Layer 6 of a small transformer language model trained on English Wikipedia (13 layers, counted from 0, width 128).
A neuron adds its activation times its output weights to the MLP's output. To switch it off is to set its activation to zero at one token and run the rest of the model.

Output weights of the MLP neurons that the questions are about. A number n stands for (n - 128) times 0.0042.
n100: 150, 164, 165, 137, 152, 124, 133, 154, 53, 125, 71, 130, 190, 161, 132, 125, 102, 115, 132, 164, 124, 124, 158, 170, 109, 103, 139, 104, 133, 160, 114, 139, 122, 88, 96, 124, 131, 113, 144, 101, 121, 112, 105, 136, 97, 146, 167, 116, 185, 135, 141, 126, 103, 141, 112, 182, 123, 146, 119, 109, 145, 131, 130, 119, 139, 109, 117, 148, 150, 124, 196, 129, 91, 109, 111, 136, 97, 143, 193, 147, 100, 129, 137, 106, 129, 109, 167, 187, 114, 118, 116, 154, 142, 109, 166, 110, 128, 137, 106, 107, 103, 73, 139, 119, 118, 119, 109, 127, 109, 104, 114, 119, 75, 142, 169, 79, 107, 117, 115, 133, 106, 112, 164, 140, 146, 139, 140, 139
n134: 126, 142, 148, 141, 146, 97, 128, 163, 153, 141, 122, 128, 117, 115, 156, 157, 61, 116, 154, 159, 117, 135, 123, 103, 128, 139, 149, 203, 130, 116, 105, 115, 107, 151, 110, 134, 157, 140, 118, 118, 90, 131, 142, 104, 129, 123, 154, 143, 157, 156, 154, 125, 122, 117, 128, 145, 139, 102, 142, 154, 146, 116, 100, 142, 168, 151, 147, 170, 132, 141, 146, 104, 96, 107, 141, 119, 99, 95, 119, 90, 84, 106, 98, 117, 106, 113, 126, 125, 141, 99, 176, 86, 140, 103, 88, 83, 120, 92, 120, 121, 112, 120, 73, 151, 76, 130, 175, 102, 102, 38, 119, 108, 121, 118, 157, 109, 97, 133, 106, 147, 117, 102, 155, 151, 164, 117, 111, 152
n141: 134, 148, 97, 71, 88, 152, 145, 152, 110, 94, 141, 117, 129, 155, 142, 154, 108, 130, 138, 103, 120, 112, 144, 145, 146, 133, 116, 126, 149, 170, 106, 119, 127, 134, 127, 138, 250, 111, 142, 112, 113, 121, 94, 128, 116, 126, 131, 139, 87, 150, 209, 107, 136, 150, 154, 146, 128, 158, 134, 114, 139, 166, 111, 119, 114, 158, 138, 111, 112, 101, 88, 116, 115, 137, 140, 143, 153, 160, 154, 132, 128, 120, 157, 139, 136, 144, 120, 110, 131, 150, 132, 113, 152, 133, 136, 126, 140, 105, 146, 147, 118, 109, 123, 131, 136, 138, 122, 125, 127, 164, 157, 99, 142, 115, 136, 125, 121, 123, 149, 118, 148, 115, 157, 146, 124, 56, 139, 110
n166: 148, 141, 99, 136, 108, 152, 45, 140, 100, 126, 138, 150, 123, 117, 153, 151, 168, 74, 177, 101, 134, 136, 74, 99, 141, 151, 137, 123, 151, 93, 149, 91, 120, 132, 127, 138, 106, 101, 142, 129, 151, 173, 173, 116, 59, 132, 167, 155, 121, 182, 154, 128, 161, 110, 172, 124, 111, 138, 133, 108, 140, 53, 131, 106, 119, 98, 106, 93, 110, 129, 123, 135, 144, 167, 121, 102, 97, 116, 108, 113, 110, 123, 164, 130, 97, 124, 182, 141, 108, 155, 119, 116, 137, 124, 99, 73, 160, 103, 147, 157, 141, 133, 126, 123, 118, 185, 150, 136, 147, 155, 135, 110, 116, 93, 129, 139, 137, 77, 113, 114, 138, 120, 115, 141, 95, 121, 73, 147
n178: 165, 148, 130, 127, 132, 112, 108, 73, 56, 131, 141, 105, 86, 143, 132, 136, 181, 80, 178, 126, 138, 160, 142, 100, 125, 137, 93, 116, 156, 136, 163, 129, 137, 125, 109, 145, 130, 162, 138, 142, 128, 130, 161, 84, 144, 98, 137, 153, 158, 137, 108, 158, 95, 153, 111, 110, 93, 135, 111, 135, 126, 183, 114, 179, 179, 121, 169, 137, 137, 127, 96, 86, 130, 93, 116, 100, 139, 149, 99, 148, 177, 141, 133, 72, 106, 116, 142, 120, 118, 112, 103, 139, 124, 143, 135, 136, 160, 177, 175, 138, 104, 142, 169, 110, 132, 146, 153, 137, 107, 113, 116, 155, 143, 154, 114, 140, 95, 174, 179, 105, 96, 146, 115, 120, 116, 152, 166, 120
n229: 71, 144, 126, 119, 140, 121, 162, 121, 142, 99, 122, 151, 94, 131, 129, 172, 178, 164, 160, 179, 123, 139, 139, 156, 120, 172, 109, 106, 137, 113, 128, 139, 130, 149, 117, 152, 89, 96, 162, 142, 146, 103, 128, 145, 145, 173, 138, 119, 95, 127, 143, 132, 158, 119, 127, 111, 111, 130, 147, 148, 131, 137, 134, 138, 78, 132, 170, 164, 94, 123, 146, 142, 144, 101, 119, 98, 159, 95, 176, 111, 68, 166, 111, 116, 105, 138, 114, 139, 119, 103, 162, 117, 98, 144, 144, 103, 112, 132, 115, 97, 105, 115, 110, 116, 140, 103, 107, 151, 141, 133, 138, 132, 170, 80, 195, 124, 138, 140, 110, 167, 117, 88, 151, 93, 139, 149, 129, 129
n245: 142, 117, 104, 110, 97, 154, 138, 124, 116, 91, 152, 145, 131, 110, 135, 95, 96, 81, 88, 129, 129, 150, 136, 144, 145, 134, 104, 84, 70, 144, 187, 152, 137, 132, 149, 88, 135, 143, 108, 143, 120, 156, 181, 148, 100, 160, 154, 107, 138, 134, 129, 137, 101, 122, 127, 67, 66, 114, 99, 101, 166, 121, 152, 178, 105, 126, 125, 162, 119, 98, 162, 129, 171, 122, 129, 146, 98, 108, 148, 93, 132, 141, 110, 132, 153, 119, 134, 152, 148, 124, 136, 113, 115, 127, 137, 151, 116, 149, 118, 129, 101, 135, 120, 124, 113, 122, 139, 144, 136, 93, 64, 130, 125, 116, 97, 157, 169, 157, 140, 97, 171, 153, 109, 119, 155, 134, 114, 134
n279: 70, 119, 108, 124, 125, 106, 155, 135, 135, 156, 120, 116, 113, 150, 135, 124, 92, 123, 130, 94, 130, 129, 132, 150, 95, 115, 143, 125, 165, 179, 106, 132, 160, 119, 111, 109, 204, 180, 140, 118, 134, 145, 139, 124, 152, 103, 90, 160, 136, 116, 181, 125, 137, 136, 177, 124, 111, 114, 139, 79, 148, 176, 159, 92, 150, 131, 119, 104, 127, 108, 150, 140, 137, 157, 142, 86, 101, 123, 119, 102, 143, 167, 140, 115, 144, 148, 155, 103, 138, 108, 118, 122, 128, 156, 173, 142, 134, 133, 129, 144, 125, 122, 129, 132, 141, 95, 112, 165, 109, 100, 113, 100, 142, 135, 104, 86, 197, 146, 129, 191, 135, 94, 133, 153, 99, 138, 157, 146
n289: 117, 154, 133, 106, 125, 108, 143, 99, 109, 130, 145, 121, 159, 156, 139, 108, 121, 149, 117, 105, 91, 105, 149, 124, 151, 113, 163, 145, 124, 118, 110, 166, 151, 136, 148, 81, 170, 80, 155, 88, 116, 80, 158, 112, 116, 144, 134, 106, 111, 118, 68, 141, 109, 133, 128, 95, 125, 169, 102, 72, 95, 107, 122, 103, 121, 139, 145, 117, 122, 87, 126, 115, 102, 147, 129, 158, 141, 151, 90, 111, 153, 155, 106, 96, 115, 125, 123, 123, 94, 102, 124, 121, 94, 95, 139, 180, 63, 94, 96, 123, 74, 120, 151, 104, 114, 125, 146, 123, 123, 102, 101, 144, 193, 144, 132, 180, 132, 178, 146, 145, 134, 120, 92, 121, 183, 176, 182, 129
n309: 172, 138, 67, 110, 156, 139, 180, 96, 169, 173, 112, 111, 160, 116, 143, 173, 135, 105, 127, 90, 126, 69, 136, 139, 105, 117, 142, 144, 92, 139, 91, 144, 124, 114, 116, 139, 115, 127, 152, 143, 95, 133, 129, 151, 94, 131, 138, 147, 108, 121, 109, 127, 104, 73, 142, 129, 104, 150, 138, 141, 141, 103, 94, 100, 104, 148, 146, 91, 100, 160, 139, 119, 135, 133, 121, 58, 112, 127, 97, 150, 104, 125, 161, 114, 118, 110, 110, 125, 171, 147, 148, 115, 139, 99, 97, 84, 136, 134, 166, 107, 105, 86, 183, 132, 101, 101, 172, 153, 140, 197, 118, 109, 144, 107, 123, 184, 112, 112, 143, 81, 110, 134, 164, 158, 100, 120, 167, 77

Each question names a token from some text and the token that comes next. It shows the activations a of the neurons there, in the order above. A number n stands for (n - 128) times 0.077.

Then comes g, the gradient of the next token's log-probability with respect to the MLP's output, scaled to length 1. A neuron's effect is roughly proportional to its activation times (output weights . g). A number n stands for (n - 128) times 0.0028.

" law", then " f"
a: 127, 126, 129, 127, 125, 125, 130, 66, 126, 123
g: 161, 134, 114, 156, 169, 169, 110, 82, 154, 41, 191, 133, 114, 166, 126, 173, 90, 134, 156, 108, 130, 111, 141, 86, 165, 164, 128, 122, 127, 138, 163, 85, 126, 140, 176, 166, 152, 123, 135, 131, 67, 125, 140, 132, 89, 136, 140, 133, 118, 183, 147, 125, 123, 158, 133, 116, 139, 37, 43, 177, 136, 104, 84, 113, 106, 155, 136, 182, 136, 111, 180, 93, 130, 90, 130, 154, 77, 148, 140, 89, 115, 161, 175, 126, 88, 110, 110, 111, 174, 191, 182, 146, 110, 147, 156, 128, 86, 184, 135, 155, 107, 141, 186, 130, 129, 108, 151, 165, 128, 122, 130, 175, 106, 129, 93, 126, 145, 131, 144, 112, 127, 137, 105, 118, 182, 106, 76, 88
Switching off which neuron hurts the next token most? n279

" run", then " most"
a: 128, 128, 128, 119, 131, 130, 126, 102, 101, 130
g: 127, 89, 159, 86, 158, 189, 112, 149, 150, 112, 111, 86, 134, 159, 96, 177, 62, 117, 173, 76, 111, 137, 192, 89, 162, 130, 143, 144, 159, 143, 93, 123, 109, 95, 142, 136, 126, 161, 144, 135, 119, 112, 119, 116, 151, 127, 183, 107, 150, 105, 111, 147, 68, 150, 115, 108, 150, 96, 66, 113, 162, 127, 124, 120, 159, 94, 74, 110, 163, 171, 115, 105, 87, 136, 113, 145, 128, 122, 152, 133, 150, 104, 103, 130, 171, 52, 170, 141, 98, 102, 155, 173, 115, 189, 123, 106, 127, 126, 167, 75, 136, 136, 169, 170, 136, 127, 125, 98, 109, 152, 140, 51, 86, 109, 113, 114, 87, 145, 176, 79, 177, 124, 176, 111, 86, 65, 88, 97
Switching off which neuron hurts the next token most? n289

"ou", then "te"
a: 126, 126, 131, 105, 127, 126, 123, 131, 128, 127
g: 123, 140, 160, 111, 116, 166, 47, 80, 175, 122, 84, 91, 106, 128, 134, 88, 146, 103, 110, 147, 132, 106, 147, 99, 120, 114, 97, 88, 200, 108, 184, 101, 105, 95, 184, 167, 105, 83, 174, 114, 132, 124, 198, 141, 71, 121, 76, 92, 73, 133, 130, 112, 133, 193, 147, 112, 127, 138, 165, 148, 124, 116, 171, 190, 139, 115, 111, 176, 145, 123, 106, 134, 127, 97, 130, 109, 163, 139, 133, 105, 135, 118, 124, 103, 130, 101, 104, 85, 166, 202, 132, 118, 139, 105, 146, 183, 134, 65, 149, 122, 73, 120, 150, 114, 121, 128, 138, 145, 140, 168, 183, 99, 82, 113, 100, 127, 119, 142, 88, 157, 158, 71, 140, 184, 118, 143, 108, 181
Which neuron, switched off, raises the next token's probability most? n166

"ud", then "ad"
a: 129, 129, 128, 120, 127, 114, 123, 130, 132, 129
g: 90, 52, 114, 136, 76, 120, 144, 148, 119, 176, 113, 132, 157, 114, 96, 68, 67, 116, 157, 132, 122, 157, 150, 80, 185, 91, 107, 126, 121, 159, 106, 99, 98, 143, 154, 116, 86, 151, 133, 136, 103, 129, 153, 189, 97, 138, 136, 133, 108, 93, 98, 137, 179, 117, 176, 140, 64, 124, 144, 120, 108, 88, 206, 155, 136, 103, 135, 178, 141, 139, 110, 115, 82, 121, 167, 161, 136, 216, 135, 96, 153, 139, 105, 185, 172, 71, 131, 132, 133, 178, 158, 90, 137, 139, 127, 163, 113, 129, 161, 97, 149, 67, 119, 92, 95, 181, 97, 167, 118, 70, 137, 120, 155, 110, 122, 154, 135, 149, 143, 80, 123, 161, 135, 166, 173, 134, 110, 123
Switching off which neuron hurts the next token most? n229

"very", then " 7"
a: 135, 130, 128, 127, 126, 91, 111, 123, 126, 126
g: 160, 89, 150, 132, 125, 127, 128, 136, 122, 94, 125, 125, 57, 64, 139, 142, 129, 96, 161, 160, 158, 126, 92, 174, 120, 34, 92, 98, 122, 142, 105, 88, 117, 96, 220, 128, 112, 103, 129, 128, 110, 155, 156, 105, 94, 132, 114, 172, 149, 89, 161, 95, 116, 108, 146, 104, 132, 196, 156, 122, 151, 103, 164, 105, 101, 191, 115, 153, 129, 131, 175, 95, 148, 154, 157, 149, 60, 173, 174, 145, 151, 139, 109, 114, 160, 176, 161, 119, 144, 142, 142, 169, 130, 136, 148, 184, 140, 127, 163, 77, 172, 86, 162, 115, 79, 151, 129, 113, 141, 56, 104, 173, 106, 166, 113, 104, 141, 165, 143, 166, 151, 135, 88, 102, 139, 157, 110, 149
Switching off which neuron hurts the next token most? n229

"end", then "s"
a: 127, 134, 129, 126, 122, 128, 128, 129, 134, 127
g: 122, 86, 61, 123, 129, 145, 160, 175, 185, 127, 81, 146, 118, 101, 122, 143, 115, 96, 166, 114, 131, 134, 87, 226, 105, 188, 135, 88, 110, 163, 146, 131, 149, 122, 55, 137, 87, 128, 120, 85, 106, 168, 151, 121, 149, 149, 69, 55, 135, 115, 112, 86, 108, 111, 161, 153, 141, 198, 96, 102, 155, 152, 119, 118, 124, 134, 120, 142, 137, 157, 130, 199, 135, 104, 147, 104, 116, 179, 159, 151, 148, 114, 119, 120, 155, 96, 105, 144, 119, 99, 97, 148, 136, 112, 66, 153, 107, 85, 98, 151, 153, 166, 87, 78, 108, 80, 89, 92, 158, 87, 101, 112, 100, 117, 117, 138, 105, 146, 162, 167, 140, 83, 195, 137, 131, 163, 127, 122
Switching off which neuron hurts the next token most? n178

"ling", then " Ro"
a: 127, 128, 131, 127, 124, 131, 139, 126, 129, 128
g: 139, 63, 147, 148, 142, 118, 131, 84, 132, 129, 193, 67, 150, 133, 61, 127, 80, 163, 141, 132, 115, 116, 92, 146, 120, 99, 100, 82, 112, 144, 186, 80, 128, 81, 171, 162, 162, 111, 136, 116, 165, 81, 156, 145, 87, 102, 147, 102, 123, 143, 160, 109, 103, 61, 182, 128, 132, 145, 106, 112, 130, 81, 126, 141, 144, 120, 71, 199, 98, 105, 88, 114, 152, 155, 130, 188, 147, 142, 152, 85, 149, 198, 115, 110, 134, 75, 108, 165, 165, 128, 93, 117, 143, 137, 131, 121, 146, 141, 159, 102, 92, 130, 164, 95, 174, 125, 168, 180, 194, 121, 123, 146, 140, 190, 92, 107, 159, 164, 117, 155, 144, 115, 168, 119, 158, 100, 102, 138
Switching off which neuron hurts the next token most? n245

" G", then "ab"
a: 123, 128, 128, 128, 127, 127, 126, 126, 130, 129
g: 121, 68, 97, 156, 132, 117, 114, 161, 84, 117, 115, 117, 125, 132, 103, 96, 87, 99, 55, 155, 139, 142, 91, 165, 162, 68, 112, 109, 147, 113, 112, 173, 129, 89, 131, 150, 146, 117, 114, 74, 183, 126, 76, 103, 132, 85, 43, 145, 159, 114, 152, 154, 103, 115, 88, 116, 114, 63, 138, 82, 184, 145, 143, 116, 114, 111, 166, 105, 161, 118, 110, 158, 89, 166, 172, 53, 166, 166, 201, 150, 142, 109, 132, 107, 126, 74, 115, 158, 127, 111, 148, 151, 129, 135, 120, 145, 143, 168, 96, 190, 133, 110, 92, 142, 185, 88, 74, 145, 154, 160, 102, 106, 98, 119, 149, 129, 83, 68, 105, 144, 130, 128, 127, 161, 118, 109, 146, 133
Which neuron, switched off, raises the next token's probability most? n100

" law", then " de"
a: 127, 126, 126, 127, 125, 124, 129, 75, 125, 122
g: 85, 88, 83, 94, 124, 162, 122, 143, 116, 89, 118, 130, 176, 116, 88, 148, 122, 141, 114, 180, 180, 129, 137, 163, 178, 101, 106, 112, 113, 103, 96, 123, 85, 139, 152, 128, 120, 148, 120, 158, 62, 130, 125, 109, 100, 196, 160, 102, 123, 99, 149, 116, 127, 110, 82, 143, 130, 114, 64, 230, 168, 82, 117, 126, 141, 111, 139, 143, 142, 85, 153, 147, 144, 110, 94, 169, 105, 90, 93, 178, 126, 182, 181, 174, 111, 113, 96, 96, 110, 124, 189, 165, 135, 99, 125, 134, 167, 124, 114, 127, 136, 121, 187, 182, 75, 148, 140, 166, 114, 110, 91, 147, 133, 114, 119, 182, 132, 191, 190, 166, 134, 135, 131, 105, 176, 148, 103, 150
Switching off which neuron hurts the next token most? n279

"as", then " School"
a: 101, 123, 127, 121, 122, 124, 119, 127, 124, 116
g: 108, 100, 145, 193, 134, 141, 99, 132, 104, 88, 115, 111, 183, 170, 116, 136, 89, 138, 155, 102, 139, 140, 78, 162, 109, 65, 143, 71, 92, 162, 128, 80, 114, 114, 127, 163, 143, 109, 140, 142, 124, 121, 148, 50, 139, 113, 173, 92, 152, 161, 124, 143, 109, 136, 157, 144, 137, 166, 72, 124, 186, 82, 72, 119, 230, 132, 141, 137, 171, 107, 106, 112, 103, 147, 91, 103, 114, 171, 127, 163, 164, 173, 107, 151, 78, 110, 129, 143, 117, 107, 134, 149, 126, 182, 102, 118, 126, 125, 99, 180, 103, 114, 101, 92, 135, 100, 129, 164, 196, 106, 126, 110, 127, 164, 97, 112, 125, 116, 182, 152, 127, 101, 133, 161, 156, 159, 113, 218
Which neuron, switched off, raises the next token's probability most? n100

"b", then "or"
a: 133, 127, 127, 124, 127, 128, 144, 133, 127, 127
g: 151, 124, 97, 119, 88, 117, 157, 152, 170, 172, 176, 117, 171, 122, 120, 150, 88, 135, 115, 46, 123, 115, 96, 187, 153, 93, 145, 106, 172, 141, 98, 148, 140, 153, 120, 90, 120, 137, 101, 110, 119, 132, 132, 139, 78, 147, 124, 141, 145, 111, 113, 107, 100, 130, 131, 122, 144, 122, 97, 110, 120, 136, 150, 121, 152, 125, 57, 160, 88, 147, 126, 111, 75, 152, 124, 106, 102, 147, 155, 159, 141, 172, 109, 203, 116, 126, 94, 172, 107, 74, 157, 115, 136, 138, 75, 170, 103, 191, 207, 96, 202, 142, 103, 105, 108, 156, 102, 128, 106, 122, 32, 81, 95, 98, 120, 100, 159, 110, 131, 142, 86, 142, 186, 134, 170, 120, 174, 172
Switching off which neuron hurts the next token most? n245

"m", then " G"
a: 138, 130, 132, 127, 124, 135, 130, 133, 127, 131
g: 124, 69, 157, 148, 122, 120, 161, 116, 143, 98, 119, 121, 118, 141, 110, 147, 105, 188, 98, 62, 98, 198, 109, 46, 135, 124, 62, 134, 107, 145, 148, 112, 90, 186, 219, 133, 134, 146, 114, 143, 153, 131, 168, 136, 128, 117, 66, 178, 104, 122, 157, 155, 113, 122, 124, 144, 147, 130, 170, 141, 114, 68, 131, 206, 148, 124, 120, 131, 123, 101, 194, 106, 137, 85, 113, 109, 90, 137, 163, 102, 106, 106, 97, 81, 139, 139, 152, 154, 159, 172, 163, 136, 143, 163, 131, 115, 120, 125, 144, 157, 146, 134, 170, 94, 126, 68, 53, 140, 93, 147, 169, 109, 80, 93, 103, 152, 130, 125, 162, 138, 115, 154, 85, 184, 116, 108, 115, 110
Which neuron, switched off, raises the next token's probability most? n100

"ier", then ","
a: 128, 126, 130, 123, 128, 122, 127, 121, 131, 127
g: 174, 160, 149, 174, 129, 103, 79, 128, 59, 113, 165, 113, 109, 99, 125, 147, 146, 143, 160, 157, 87, 145, 143, 116, 116, 156, 76, 142, 125, 133, 113, 193, 123, 144, 74, 82, 142, 91, 125, 168, 84, 111, 126, 138, 125, 100, 142, 127, 98, 146, 127, 123, 172, 78, 86, 101, 127, 123, 104, 98, 136, 169, 98, 126, 96, 192, 185, 142, 111, 165, 121, 188, 146, 93, 190, 134, 106, 115, 117, 133, 117, 65, 89, 54, 181, 133, 168, 119, 104, 167, 73, 141, 145, 161, 118, 94, 94, 145, 112, 135, 149, 139, 89, 174, 110, 164, 157, 100, 99, 114, 161, 167, 124, 113, 84, 166, 109, 133, 77, 175, 140, 81, 101, 162, 106, 150, 76, 111
Switching off which neuron hurts the next token most? n279